Layer 9 of a small transformer language model trained on English Wikipedia (16 layers, counted from 0, width 128).
A neuron's activation on a vector x is GELU(gate . x) times (in . x), where the dot is the dot product.
The model reads these tokens: " George" " Smith" " |" " 1934" "–" "19" "47" " |" "\n" "|" " Charles" " Mc" "I" "ver" " |" " 1947" "–"

The vector x that enters this layer's MLP at each token. A number n stands for (n - 500) times 0.01.
0 " George": 712 493 561 538 423 409 665 593 614 497 522 425 396 512 572 343 685 480 550 329 507 494 438 234 544 438 454 561 569 596 522 511 526 571 440 291 378 432 350 415 533 401 342 427 479 482 532 566 434 410 387 486 489 462 465 405 373 427 324 478 518 482 565 505 628 439 403 384 382 581 385 514 487 92 418 581 638 390 598 560 412 670 548 600 479 586 597 614 716 500 353 294 574 329 451 616 492 655 428 742 491 575 439 544 532 439 490 454 596 471 564 576 446 525 454 465 479 385 439 574 481 618 471 583 582 665 501 602
1 " Smith": 729 523 555 563 454 543 572 642 529 563 510 484 332 576 571 395 614 538 583 398 568 514 435 245 496 435 315 449 578 537 460 415 488 565 472 428 463 447 386 392 551 425 421 451 614 316 539 544 592 385 342 438 501 469 447 417 384 537 417 517 540 524 512 480 662 534 547 463 414 640 393 531 461 22 446 691 633 379 631 576 432 692 482 578 455 601 562 644 722 511 405 403 531 421 410 502 625 685 340 672 457 651 510 599 616 518 367 478 561 266 553 639 503 555 425 482 490 500 406 454 501 590 461 533 536 600 524 477
2 " |": 555 710 535 569 544 500 646 617 475 545 503 476 274 531 526 426 804 548 469 452 456 459 514 296 574 474 386 818 430 445 599 459 469 606 406 511 746 539 278 225 612 404 449 536 584 427 428 508 512 433 402 616 524 345 359 422 436 547 410 461 454 507 458 497 513 526 549 370 436 587 442 445 521 327 505 597 417 510 628 571 549 611 470 595 493 476 499 608 487 498 374 364 565 422 474 541 439 631 357 524 538 559 535 444 572 512 502 469 623 486 560 679 488 485 357 443 460 644 468 426 409 559 656 556 420 497 528 586
3 " 1934": 601 730 524 692 420 385 568 437 502 543 488 560 303 527 438 491 762 429 513 452 472 554 446 386 591 659 575 513 453 257 507 418 482 604 523 638 543 418 430 277 661 233 398 646 804 420 459 618 567 649 485 532 500 434 533 549 457 534 440 465 547 528 473 491 603 592 374 334 512 683 475 519 483 299 367 607 633 453 371 609 505 364 582 440 411 567 494 435 629 423 503 343 413 368 577 565 625 696 463 662 549 346 448 605 441 334 532 455 633 482 533 544 400 561 613 553 477 412 592 530 501 408 556 529 508 574 378 518
4 "–": 560 771 408 500 442 366 547 510 363 564 497 480 369 496 362 497 739 583 556 494 569 666 626 325 489 508 448 531 365 433 554 476 562 517 398 510 534 591 379 380 654 204 506 594 493 498 567 517 607 858 438 643 445 539 499 470 563 462 437 508 396 545 496 408 615 394 456 413 538 674 466 449 426 410 648 603 397 455 396 624 584 320 393 684 507 483 611 498 568 635 392 441 527 592 413 560 588 590 318 645 618 406 449 303 627 388 458 617 545 502 540 476 386 608 322 516 474 538 311 515 440 426 535 463 372 521 490 594
5 "19": 557 608 481 529 481 426 592 588 369 555 475 457 428 471 361 480 587 594 516 540 337 652 647 356 461 730 470 634 289 360 401 355 510 527 452 465 538 665 518 420 542 258 383 622 536 481 452 481 657 575 496 635 411 534 393 471 607 683 397 550 459 435 487 507 599 489 550 488 568 531 427 620 543 316 578 444 627 316 655 669 477 313 412 653 444 661 460 550 739 684 475 390 528 590 516 663 651 608 456 754 600 334 433 303 456 492 597 565 606 597 524 552 498 636 521 514 497 550 467 509 481 613 586 540 523 617 629 418
6 "47": 616 624 480 640 462 360 639 543 445 659 561 510 445 414 410 433 545 565 551 573 557 551 592 477 536 720 518 580 426 302 566 340 512 500 555 615 534 486 327 453 558 229 427 512 703 303 351 651 614 471 492 676 423 527 559 486 541 725 410 603 438 574 547 617 617 476 481 415 449 670 411 599 368 227 505 548 693 291 467 631 680 416 557 496 432 487 422 559 690 550 476 464 374 531 525 630 544 636 521 724 578 308 489 543 657 584 549 434 540 597 438 611 330 451 563 542 452 594 498 456 532 482 467 614 454 663 574 511
7 " |": 505 700 461 569 507 516 617 642 559 614 527 387 394 497 402 520 662 618 409 463 479 597 571 364 486 529 503 842 344 366 565 404 570 526 409 491 723 549 388 288 623 293 446 533 460 510 523 592 515 497 405 640 498 395 445 502 234 515 367 473 471 663 471 525 423 546 565 431 506 621 451 540 421 416 526 545 421 439 555 541 599 630 477 591 462 465 505 454 461 502 417 328 433 595 539 580 319 639 410 482 641 452 498 377 544 394 402 544 672 622 495 655 425 478 457 512 518 683 470 409 480 518 712 531 422 464 600 638
8 "\n": 545 723 406 528 404 458 558 626 440 487 515 408 399 451 440 353 645 622 423 657 465 431 421 432 511 540 554 541 436 518 503 606 473 428 460 503 605 423 466 282 672 487 470 494 660 480 460 514 471 587 307 705 350 403 302 347 594 594 368 349 466 687 550 535 560 359 521 296 501 650 612 533 500 321 464 256 507 410 500 536 675 500 469 484 617 630 592 519 509 436 384 475 574 530 400 536 464 554 475 506 557 421 530 300 603 467 333 384 670 546 522 651 416 506 438 651 788 456 388 349 581 695 583 499 424 626 463 537
9 "|": 427 644 484 583 529 578 603 705 445 489 475 253 234 462 381 541 777 551 448 486 491 516 501 322 631 425 416 812 456 443 527 577 487 530 423 501 618 532 381 205 509 416 384 458 518 567 544 477 443 447 375 664 553 364 430 447 514 498 481 393 529 575 473 524 614 448 646 450 465 640 436 435 541 364 394 467 508 510 590 632 574 586 519 599 573 462 470 559 466 545 402 384 503 454 581 616 425 579 374 486 549 562 535 361 611 500 460 442 610 473 506 572 578 435 367 396 508 596 392 402 463 582 602 567 398 570 563 706
10 " Charles": 663 488 456 521 323 515 649 710 565 437 399 469 509 421 532 567 555 559 598 531 563 463 423 319 375 460 384 647 480 557 414 459 428 561 396 465 339 396 484 464 395 362 403 522 501 478 619 569 409 440 364 584 574 486 601 465 409 301 407 418 529 453 491 504 759 439 506 437 329 679 543 567 482 163 450 539 649 336 570 506 369 646 531 522 487 662 534 606 605 556 373 380 579 331 574 472 490 498 501 675 573 387 341 418 420 487 574 317 581 462 491 436 259 497 400 446 680 400 469 519 628 519 675 544 520 674 533 551
11 " Mc": 514 425 516 539 501 347 631 631 419 532 409 373 562 665 574 525 477 583 690 530 536 492 565 241 455 393 287 390 477 532 481 661 546 473 420 416 360 387 484 398 475 399 517 535 504 459 554 538 350 494 412 463 426 489 426 506 526 349 473 500 584 541 612 217 675 573 367 536 399 587 322 619 564 116 502 522 531 391 595 540 423 607 358 497 533 533 655 615 632 730 338 348 549 449 444 609 632 760 386 481 496 516 387 516 662 669 448 413 541 388 502 534 535 562 494 503 596 463 409 406 431 525 507 548 417 564 512 359
12 "I": 396 486 359 602 497 427 530 601 504 462 363 342 480 648 532 517 448 478 588 558 520 329 491 259 370 510 334 551 434 553 369 326 600 518 254 499 502 369 435 392 405 341 451 532 563 529 416 625 322 451 518 518 558 536 467 302 590 458 448 452 472 345 565 354 388 544 589 397 514 685 432 496 648 338 462 501 469 279 485 439 386 509 529 376 440 444 544 526 591 453 357 298 634 339 469 513 538 677 649 525 629 281 602 534 521 617 639 573 559 434 533 705 440 703 654 392 489 513 544 408 492 532 376 623 450 417 541 445
13 "ver": 533 542 488 628 539 364 632 549 404 469 439 392 433 622 505 613 526 563 630 587 573 535 423 346 389 285 390 489 529 508 410 331 641 546 437 331 579 392 402 657 319 359 412 515 519 366 457 424 467 513 432 565 409 695 448 298 337 549 363 410 415 510 483 402 726 663 436 525 400 693 390 427 698 273 223 651 575 481 385 503 382 568 437 544 522 455 480 506 627 397 361 475 675 332 351 536 625 565 482 453 457 503 653 517 489 588 462 506 491 336 597 607 402 508 451 427 529 456 406 549 488 595 303 573 593 452 442 436
14 " |": 459 739 622 633 547 483 614 597 441 470 402 387 470 470 533 561 695 515 513 518 544 452 489 392 572 363 360 829 477 372 529 469 479 661 383 481 583 524 276 323 545 357 412 458 533 502 386 506 495 442 456 613 540 372 420 416 438 564 270 425 535 535 350 444 563 485 565 417 423 650 450 403 545 305 444 556 386 489 597 469 521 567 504 556 562 389 473 550 537 490 413 282 561 499 378 468 479 690 424 486 610 576 622 471 555 566 548 472 657 450 445 582 362 483 446 358 553 667 535 535 378 542 775 514 416 393 466 462
15 " 1947": 544 730 599 743 452 360 628 479 588 592 437 507 423 387 553 501 599 431 528 559 541 559 480 439 575 567 490 498 519 263 405 451 478 709 527 709 461 488 410 363 601 215 365 626 805 394 401 530 573 676 479 643 499 479 608 499 536 564 553 433 516 545 470 464 555 514 452 423 432 726 471 579 394 221 400 579 548 542 309 617 562 470 418 525 439 581 342 471 576 579 492 309 465 419 412 557 625 714 413 614 533 366 441 612 479 486 625 433 649 393 431 507 368 499 599 400 595 456 469 511 472 505 655 608 460 523 574 379
16 "–": 532 728 442 486 480 376 546 500 330 510 418 441 427 477 383 596 696 598 622 517 634 671 556 395 526 482 486 513 351 447 591 459 566 497 381 503 461 628 404 443 590 172 510 592 467 505 591 547 600 854 476 769 456 551 438 487 594 508 411 451 492 473 409 326 530 430 429 455 528 638 533 458 459 315 654 565 348 480 400 545 569 400 363 669 468 467 558 467 599 655 398 372 502 609 369 513 537 604 317 594 627 376 505 269 611 471 571 610 633 458 465 438 340 665 362 424 507 473 391 548 415 477 531 499 370 527 540 520

Each question shows the input weights of one neuron of the MLP. A number n stands for (n - 500) times 0.001.

n453 gate: 536 480 593 320 395 500 475 644 537 378 584 305 497 582 594 399 509 589 503 397 450 594 525 540 465 388 545 527 508 418 369 523 598 455 526 366 528 478 571 553 553 455 310 300 402 695 592 698 489 625 506 519 624 402 646 655 555 730 568 449 539 693 586 459 589 458 419 722 342 380 533 526 458 423 426 475 458 444 483 454 574 503 520 469 639 565 470 577 503 463 570 508 412 588 381 531 514 585 652 350 600 409 474 573 554 419 446 366 635 506 425 409 372 544 514 708 514 416 594 483 474 410 605 419 321 583 545 522
n453 in: 457 574 529 512 590 335 558 547 553 611 367 394 468 532 512 454 509 586 533 644 431 560 392 532 651 571 561 528 471 453 454 662 378 335 591 662 400 382 327 540 469 447 391 538 396 440 532 581 512 404 362 474 509 420 540 514 473 688 462 471 625 574 711 634 574 437 455 696 549 500 398 570 557 397 529 358 393 465 699 512 642 512 365 552 523 581 557 424 434 565 691 547 285 760 409 485 503 421 515 503 520 412 503 477 599 503 477 506 552 561 577 625 561 712 483 785 612 581 506 460 640 453 363 331 453 491 405 580
On which token does it fire most, and how strongly? 8 "\n", at about 3.5

n470 gate: 431 338 401 363 534 296 420 485 491 564 437 500 331 385 363 395 588 494 540 583 294 497 581 442 472 479 467 471 607 485 444 485 525 533 570 439 544 515 488 353 423 663 503 381 413 346 473 319 616 310 601 476 575 457 661 503 592 661 536 723 440 628 470 512 540 536 469 491 545 400 529 458 450 482 348 461 321 566 586 393 310 479 456 431 461 539 518 494 620 306 620 377 548 406 527 476 374 407 599 419 305 548 326 392 530 599 666 506 677 686 528 641 615 373 515 577 366 673 456 589 461 398 581 657 455 375 428 601
n470 in: 540 452 383 540 504 544 532 271 375 390 590 589 640 489 432 504 592 197 467 604 669 571 475 408 477 600 456 407 762 442 636 496 440 493 404 331 421 378 577 628 536 292 579 655 334 661 543 664 636 482 478 518 627 445 504 413 478 305 401 547 514 341 328 485 619 572 321 441 395 595 553 478 550 419 522 308 493 612 526 474 730 641 600 707 744 337 507 485 474 595 373 685 682 482 671 555 623 402 620 565 382 624 352 428 489 392 175 461 609 315 526 202 679 705 686 708 422 396 468 453 427 511 493 468 566 360 500 303
Which token does this neuron like most? 6 "47"

n117 gate: 365 686 484 377 481 428 485 488 459 622 438 509 607 571 538 528 425 295 503 525 435 530 516 487 644 522 531 378 650 565 616 613 484 599 626 409 384 488 619 388 591 497 460 519 546 512 534 522 469 603 583 436 224 616 310 617 443 580 428 385 658 491 522 541 313 482 478 462 537 300 524 600 610 582 393 571 349 463 554 519 400 349 647 447 525 571 654 481 589 516 583 630 615 581 476 671 540 566 522 844 500 637 421 441 686 656 525 653 293 543 525 530 584 379 622 589 478 451 320 622 519 488 525 598 677 663 700 466
n117 in: 497 475 488 552 478 500 546 555 485 571 619 576 360 482 560 469 311 509 431 421 555 524 522 540 455 450 488 85 591 752 424 434 582 408 447 463 313 543 534 530 491 293 448 488 363 539 424 429 351 404 622 585 605 331 482 525 434 558 345 494 384 359 438 695 544 607 509 506 463 503 557 550 439 313 562 705 576 409 603 606 590 366 397 546 349 408 497 562 494 550 582 491 396 546 485 164 475 562 641 466 566 426 525 442 650 822 472 612 423 365 585 494 392 519 606 478 553 403 675 406 448 574 402 524 472 497 527 391
Which token does this neuron like most? 11 " Mc"

n423 gate: 571 509 393 409 651 503 432 384 356 560 406 602 438 557 497 506 395 446 482 429 291 699 485 545 408 279 545 563 397 348 535 539 464 586 639 338 500 456 530 634 619 503 521 717 562 655 512 259 404 476 588 635 363 322 662 666 461 550 593 578 364 446 725 585 567 550 409 391 414 518 494 401 509 392 479 571 577 432 521 693 500 476 494 411 524 420 425 464 643 476 558 625 256 637 451 542 450 276 550 562 485 515 419 441 521 576 601 386 547 678 421 393 530 448 485 448 473 503 389 573 405 411 420 558 527 560 379 503
n423 in: 541 611 592 436 387 595 313 468 319 565 374 689 480 547 506 500 328 371 557 620 579 671 583 503 509 659 462 428 512 450 407 599 283 547 539 575 413 520 565 526 566 586 515 446 509 549 360 459 396 453 488 474 456 407 482 485 521 453 352 553 468 512 565 385 368 436 404 398 594 533 428 408 456 518 524 658 559 701 744 395 804 462 637 597 550 591 428 314 654 693 285 385 494 378 425 497 415 474 268 485 590 485 500 342 562 527 447 488 485 447 717 471 509 439 488 395 554 474 506 474 391 476 462 488 538 631 459 494
Its three highest activations, in order, are on tokens 5 "19", 4 "–", 13 "ver"

n0 gate: 500 644 489 672 377 566 565 415 426 520 379 389 550 713 512 446 566 572 656 354 497 411 585 503 532 480 383 524 584 628 461 506 416 579 566 526 497 517 449 603 384 437 310 405 503 458 433 302 491 568 545 525 644 483 343 480 373 528 486 659 381 575 514 596 494 494 538 540 506 440 558 451 500 554 566 570 379 506 835 563 456 657 422 571 580 328 530 474 497 480 573 619 511 608 542 474 588 443 415 628 450 605 483 494 376 509 560 255 525 345 500 801 449 439 617 465 638 399 595 447 409 407 426 486 440 546 528 525
n0 in: 532 528 587 654 531 398 586 320 459 508 481 530 433 440 511 533 475 600 425 368 508 420 549 552 435 325 380 422 417 514 540 489 316 563 600 547 621 487 437 369 361 363 468 425 511 640 435 454 486 533 489 470 505 583 419 563 572 568 475 511 533 392 569 676 405 470 397 475 476 525 537 549 465 431 616 527 356 500 670 599 503 294 452 391 596 508 412 530 483 514 517 538 293 717 417 328 516 489 508 503 548 544 586 405 712 489 544 269 516 476 383 436 568 632 546 388 378 611 358 540 579 385 454 583 393 357 457 656
Its two highest activations, in order, are on tokens 14 " |", 2 " |"

n256 gate: 527 566 635 576 576 559 628 436 608 478 415 437 488 568 668 411 481 488 522 618 604 467 601 388 815 659 580 533 461 518 645 874 447 310 696 512 319 621 608 521 491 580 533 584 512 455 521 611 441 460 616 325 426 606 543 411 509 521 512 645 381 397 463 513 528 640 670 469 436 537 632 392 491 711 721 405 433 485 390 394 644 415 627 442 435 448 620 386 428 401 475 482 393 531 479 599 546 479 396 601 476 506 578 365 233 538 454 449 497 472 491 485 404 368 551 437 484 381 527 636 685 485 558 542 506 599 598 406
n256 in: 544 371 398 519 622 407 591 589 587 733 475 581 362 506 470 570 551 355 721 638 569 494 484 798 539 723 337 490 607 328 487 352 360 338 468 564 763 670 455 568 404 478 418 468 367 528 528 551 545 535 532 625 567 458 506 313 642 535 631 478 424 519 574 490 393 569 507 429 456 397 497 503 459 526 355 497 563 469 374 645 577 607 801 554 522 459 379 557 503 551 236 570 583 647 372 439 271 389 383 560 584 590 545 453 348 542 647 462 510 414 516 497 280 572 513 409 561 362 509 472 529 522 557 472 580 606 573 632
On which token does it fire most, and how strongly? 11 " Mc", at about 0.16

n12 gate: 521 654 640 524 513 326 422 576 402 427 692 324 647 743 519 621 598 399 488 488 674 449 561 662 466 463 561 490 628 506 584 475 503 515 469 436 396 461 555 382 565 430 634 531 479 524 734 409 276 296 383 575 545 451 551 636 491 485 275 530 621 623 595 410 614 638 444 556 479 485 535 332 658 586 632 503 467 359 531 451 441 512 440 479 524 494 494 609 382 476 516 579 603 521 414 546 591 415 431 321 420 369 583 518 400 547 713 429 633 612 509 509 758 581 566 649 565 593 565 437 591 642 370 426 439 463 590 500
n12 in: 515 373 516 596 613 528 401 634 450 622 357 555 617 650 636 447 497 484 210 438 559 696 422 415 571 582 697 447 543 491 445 576 602 397 421 440 414 327 374 442 573 538 592 677 515 506 460 325 329 628 481 638 275 516 639 506 699 519 437 378 525 620 459 545 452 491 376 538 401 601 406 409 377 380 607 416 689 429 424 326 479 571 540 257 356 478 336 572 289 554 353 444 547 622 558 475 475 590 590 431 338 412 668 581 310 375 500 515 522 531 484 540 350 506 565 612 506 571 506 641 632 509 512 601 475 450 571 549
Its three highest activations, in order, are on tokens 12 "I", 11 " Mc", 8 "\n"

n320 gate: 456 561 473 612 488 515 627 470 482 470 459 453 370 425 673 553 557 367 399 585 512 491 402 485 568 445 476 623 565 575 382 373 591 429 364 310 611 594 422 622 593 530 506 346 334 403 571 527 455 302 606 262 378 557 503 452 564 417 602 413 625 512 491 518 448 568 421 530 393 452 454 494 391 551 596 497 470 385 670 530 448 246 523 452 410 613 515 461 521 407 638 476 512 605 465 476 351 581 509 252 433 536 433 393 435 436 646 424 458 402 558 561 811 497 503 393 318 783 421 526 488 503 622 459 542 268 509 500
n320 in: 497 467 581 484 450 520 490 474 455 413 631 611 522 490 570 407 536 716 421 497 286 573 329 390 357 696 548 565 424 461 481 572 480 622 500 588 608 611 613 576 368 497 544 721 458 484 497 329 393 435 577 484 358 386 557 580 653 554 358 539 321 510 506 431 182 749 474 392 590 484 644 348 421 415 409 612 311 525 441 422 287 439 389 429 290 346 594 477 609 308 715 503 490 335 437 665 436 540 587 552 708 406 621 494 461 427 558 592 429 442 503 604 387 404 430 586 637 443 323 332 387 455 568 487 600 552 497 551
Which token does this neuron like most? 2 " |"

n61 gate: 603 469 452 486 471 369 414 390 545 472 576 422 508 517 619 545 608 320 653 519 380 506 461 358 392 486 497 518 472 458 767 689 509 534 523 571 406 481 486 401 605 588 469 503 676 409 455 556 620 593 271 714 542 328 589 421 397 595 664 681 391 357 520 393 578 561 546 391 489 483 514 659 395 634 523 374 492 545 420 668 437 550 406 683 596 520 527 427 647 398 520 441 399 511 555 441 613 563 430 492 384 559 491 480 402 535 435 547 669 626 598 602 463 598 414 624 463 603 528 475 477 500 528 453 426 474 425 406
n61 in: 497 492 469 470 500 492 530 384 511 586 583 563 380 483 557 384 609 452 469 349 445 524 420 612 503 613 631 376 525 583 527 427 523 395 466 458 500 478 575 430 405 444 648 455 423 568 503 738 542 486 621 437 434 435 313 704 663 338 467 586 282 579 721 537 469 467 619 489 453 637 460 575 208 592 452 464 544 442 489 536 451 552 467 514 425 541 430 525 517 648 605 591 517 517 505 511 594 564 403 467 462 489 497 483 771 636 433 664 481 464 511 649 492 329 372 695 525 599 497 585 556 456 586 522 486 492 503 415
Its three highest activations, in order, are on tokens 4 "–", 6 "47", 8 "\n"

n385 gate: 617 623 370 587 466 546 551 256 524 630 449 402 360 509 353 533 500 316 503 443 503 702 310 637 644 475 452 577 429 316 613 583 475 708 555 320 568 563 637 600 376 748 351 396 590 577 470 355 411 367 503 441 657 439 425 320 650 482 461 479 680 494 412 488 420 671 494 552 509 613 529 561 589 500 521 587 494 381 580 671 479 515 351 506 564 458 456 512 519 649 661 416 491 512 388 449 681 547 437 491 456 503 491 608 584 559 512 562 605 548 408 609 564 720 449 389 414 506 387 455 564 575 419 352 509 512 476 402
n385 in: 445 458 608 410 420 425 557 461 586 638 492 332 467 415 602 440 428 553 438 603 557 419 365 533 449 536 343 637 394 439 223 587 362 739 612 553 687 413 481 508 613 558 410 469 536 579 628 384 561 500 492 373 338 458 478 470 466 596 539 472 552 184 428 430 424 579 624 514 489 536 591 464 462 508 400 421 418 544 528 467 433 503 467 588 428 527 425 467 407 422 492 533 330 539 425 511 519 505 549 461 565 528 573 593 604 492 442 587 555 245 452 492 577 489 508 672 413 527 516 421 525 302 442 505 608 364 516 408
Which token does this neuron like most? 14 " |"

n172 gate: 455 552 503 446 329 529 506 389 537 474 557 265 404 443 742 455 440 451 695 323 599 489 634 494 456 627 497 476 444 366 402 407 340 523 529 321 464 396 486 486 656 563 545 457 596 489 579 511 618 408 531 475 483 402 446 523 578 542 529 589 645 474 454 555 642 571 555 459 591 618 625 514 377 543 321 551 537 415 535 595 567 412 677 355 351 747 583 563 509 655 532 560 605 592 531 554 352 627 605 634 374 397 584 591 628 477 483 562 557 403 459 436 386 506 318 561 477 503 522 604 523 557 457 506 560 382 407 640
n172 in: 497 674 406 384 482 411 359 420 460 603 503 419 320 411 680 596 374 431 602 351 381 545 474 471 574 746 377 449 452 583 531 390 672 662 379 526 475 356 454 533 436 534 511 595 395 528 610 346 607 414 675 581 583 416 565 446 621 670 426 629 602 454 486 485 468 387 552 523 463 414 531 681 536 451 422 503 693 641 512 526 531 545 626 435 434 503 531 440 450 612 611 520 611 297 467 426 588 588 551 489 455 468 364 727 437 409 337 531 551 443 483 461 549 602 567 322 549 401 556 506 497 500 546 536 557 503 486 674
On which token does it fire most, and how strongly? 3 " 1934", at about 2.6

n509 gate: 470 491 431 565 562 588 290 494 609 527 491 497 388 458 457 473 392 375 433 470 589 394 581 370 525 686 272 490 556 434 544 421 325 452 591 564 494 399 608 544 295 587 609 612 348 415 423 467 591 449 491 417 596 625 574 416 345 488 611 635 560 491 533 586 601 589 543 531 640 554 692 503 235 412 470 405 494 293 558 585 480 467 618 578 551 437 342 614 650 355 380 602 593 530 430 488 321 318 297 473 526 642 448 610 366 448 407 423 288 470 549 561 350 494 556 684 521 485 547 423 479 515 569 500 365 512 470 506
n509 in: 333 315 419 392 239 380 465 573 387 454 490 476 503 588 562 566 549 429 475 486 632 521 258 518 482 682 563 604 300 213 573 443 289 584 614 528 583 379 303 545 383 493 434 496 670 338 645 553 589 574 503 466 363 564 559 559 308 601 504 623 730 418 606 572 629 625 525 425 549 656 722 539 503 390 429 503 556 476 479 684 462 701 555 545 482 510 374 402 561 511 256 479 346 599 425 475 535 348 580 475 531 423 425 674 500 461 560 266 469 486 446 538 380 374 576 704 475 334 510 300 85 412 724 524 440 493 399 472
Its three highest activations, in order, are on tokens 10 " Charles", 1 " Smith", 6 "47"

n375 gate: 384 535 480 591 553 529 489 463 460 569 614 613 338 454 444 437 682 407 608 491 594 525 388 645 708 576 342 390 452 463 477 631 553 540 602 709 480 364 662 478 503 673 373 570 429 477 491 425 529 370 449 475 371 480 540 397 549 548 647 365 411 558 520 629 433 551 265 614 434 610 489 491 489 419 604 546 477 574 561 622 528 432 568 589 483 403 718 419 415 546 376 471 589 558 551 448 537 370 431 598 551 526 392 417 483 441 612 508 511 443 526 458 391 688 534 735 250 364 328 579 514 483 377 539 500 633 574 455
n375 in: 503 482 482 578 363 372 384 500 542 464 703 648 417 494 525 650 524 579 420 652 419 426 349 461 360 466 545 717 325 530 545 531 488 443 604 454 503 506 512 350 415 325 512 686 697 669 476 542 454 506 461 461 313 665 423 419 402 763 591 569 482 494 670 306 322 422 457 491 479 397 509 473 503 649 573 506 440 616 463 396 447 581 426 446 615 632 661 582 275 527 404 401 440 736 612 603 632 602 467 410 609 548 433 431 350 466 485 518 623 449 488 573 545 373 387 482 405 488 426 556 621 551 548 426 367 546 476 503
Which token does this neuron like most? 4 "–"

n436 gate: 464 483 458 331 578 322 561 400 522 421 558 445 406 436 549 586 517 543 346 426 500 478 472 418 491 446 623 559 461 472 519 426 446 492 263 683 445 274 497 552 677 643 610 542 486 497 563 561 590 525 514 527 659 466 558 703 559 467 567 472 619 472 528 371 568 475 335 506 611 421 397 565 593 554 616 580 350 508 585 548 465 647 481 450 587 494 516 539 331 587 549 545 539 329 437 562 648 419 589 506 503 674 613 705 392 409 508 470 436 525 409 612 646 368 555 357 483 530 286 390 503 341 556 478 587 427 530 494
n436 in: 489 657 572 432 444 413 475 566 598 491 514 410 475 506 432 548 563 471 389 407 633 593 549 659 426 523 532 454 421 466 610 529 409 471 396 486 702 599 371 539 391 532 644 575 480 328 342 328 431 511 667 525 720 602 449 514 529 466 497 497 489 456 659 608 701 480 599 462 526 399 316 572 402 595 384 452 520 619 427 584 403 480 607 526 471 449 405 443 491 682 391 674 406 431 466 497 477 503 583 543 643 549 515 619 591 503 374 517 588 651 576 433 388 391 314 675 314 316 500 523 577 560 383 576 405 662 452 492
Which token does this neuron like most? 12 "I"

n161 gate: 649 653 455 425 562 597 548 539 567 346 425 379 690 491 488 569 446 442 528 369 455 497 344 564 596 708 536 388 574 416 660 341 580 509 503 713 532 429 545 474 365 500 547 336 527 580 319 494 515 545 714 677 452 637 470 503 500 566 527 401 685 555 288 408 543 470 534 429 560 627 588 533 394 442 482 440 324 735 626 631 518 381 692 560 512 407 681 518 577 548 636 593 398 518 418 548 602 668 515 662 636 600 555 407 500 549 458 562 617 590 485 450 669 589 393 423 567 622 450 459 545 521 557 512 506 661 530 568
n161 in: 359 381 591 384 435 633 607 566 672 583 460 494 272 563 341 713 497 552 477 534 443 497 457 517 468 459 560 503 416 543 477 570 512 392 448 462 492 514 646 472 411 560 432 595 511 570 554 560 477 437 469 449 520 598 523 437 265 421 377 686 446 567 532 389 509 540 412 433 409 569 531 428 444 558 520 775 469 678 625 419 583 582 570 477 506 480 380 408 678 393 447 429 588 460 363 552 674 371 537 529 629 477 471 687 602 512 285 421 463 275 517 578 692 418 590 471 352 593 402 492 497 437 437 539 417 512 579 568
On which token does it fire most, and how strongly? 9 "|", at about 0.65

n268 gate: 480 456 292 543 434 378 477 650 619 546 374 477 366 665 423 566 590 585 379 580 312 466 523 392 500 392 598 742 497 474 500 576 385 506 695 733 367 614 457 525 525 538 548 477 594 415 520 434 561 546 631 455 457 485 628 572 567 549 549 465 643 468 628 627 482 626 429 482 623 523 607 535 554 526 375 497 397 523 582 477 447 554 551 724 451 325 497 540 379 526 444 419 509 656 432 639 592 547 445 520 534 491 585 543 537 426 448 591 365 374 638 418 639 515 511 544 488 269 559 497 543 506 261 338 633 459 380 577
n268 in: 591 575 613 401 511 609 505 390 474 379 620 606 420 439 486 497 550 591 564 482 599 376 411 537 535 660 621 369 448 553 518 385 562 534 436 418 415 425 497 408 544 479 425 495 523 523 422 374 497 400 557 355 385 535 453 422 513 638 447 534 440 476 619 454 388 292 521 516 482 516 630 526 536 399 471 492 484 490 495 516 669 549 539 393 479 411 656 484 344 336 468 434 545 487 356 442 497 576 717 329 701 550 567 422 469 427 453 376 576 476 462 559 471 724 435 470 601 500 616 619 337 463 584 603 484 572 492 575
Which token does this neuron like most? 3 " 1934"

n437 gate: 497 562 579 319 472 546 407 613 396 479 331 614 738 442 459 494 433 797 572 479 527 662 585 555 418 463 411 581 650 729 302 515 447 378 333 485 413 419 442 554 667 430 551 642 573 362 379 491 469 555 379 491 345 621 406 539 345 479 356 604 506 587 491 609 509 427 506 512 533 654 461 460 452 491 491 476 739 666 519 451 559 648 422 582 344 655 488 381 491 592 609 655 543 405 378 497 403 529 597 436 545 537 469 509 497 491 521 428 470 512 559 667 656 347 296 590 420 530 407 626 567 530 521 521 573 608 382 671
n437 in: 500 449 559 592 595 336 602 525 455 480 469 635 694 436 581 553 694 526 549 497 528 321 503 458 454 440 553 482 602 643 475 597 383 402 588 616 431 630 613 648 623 581 500 341 469 492 367 609 701 390 475 470 327 381 508 486 477 456 480 567 453 523 266 554 620 408 612 491 550 638 579 432 417 395 554 433 539 542 466 463 552 503 583 500 458 389 505 363 549 548 336 528 548 421 481 464 506 616 492 424 415 517 574 361 609 500 497 635 517 461 754 489 469 322 627 526 403 337 500 423 531 371 338 464 539 599 658 605
Which token does this neuron like most? 1 " Smith"

n291 gate: 420 503 477 551 435 404 395 348 404 509 346 463 548 612 405 420 439 410 476 372 557 489 514 694 339 506 437 622 517 388 355 628 491 575 381 343 393 409 538 641 590 540 466 558 369 415 477 434 363 665 605 585 351 518 503 420 518 363 639 373 460 553 552 256 632 560 612 403 543 552 528 477 418 453 613 520 694 437 714 515 528 608 514 445 278 331 450 471 300 477 491 474 509 561 601 474 563 383 417 422 435 535 369 357 509 550 537 449 595 463 438 464 477 420 559 562 494 676 579 647 610 411 543 542 711 561 440 509
n291 in: 487 480 526 548 660 659 529 461 426 458 564 620 573 374 620 420 565 412 539 541 602 402 593 490 197 451 523 517 430 288 525 653 576 372 393 487 857 484 581 484 509 732 494 611 427 437 440 532 461 410 360 434 429 546 548 430 572 691 526 500 414 572 396 645 644 564 507 536 526 610 337 613 563 542 390 481 548 627 546 581 650 615 373 372 552 266 478 458 477 387 421 230 407 387 481 642 712 429 343 429 415 477 520 532 365 510 497 674 369 478 320 359 432 371 633 497 614 551 595 519 603 449 670 563 419 568 567 671
On which token does it fire most, and how strongly? 0 " George", at about 0.22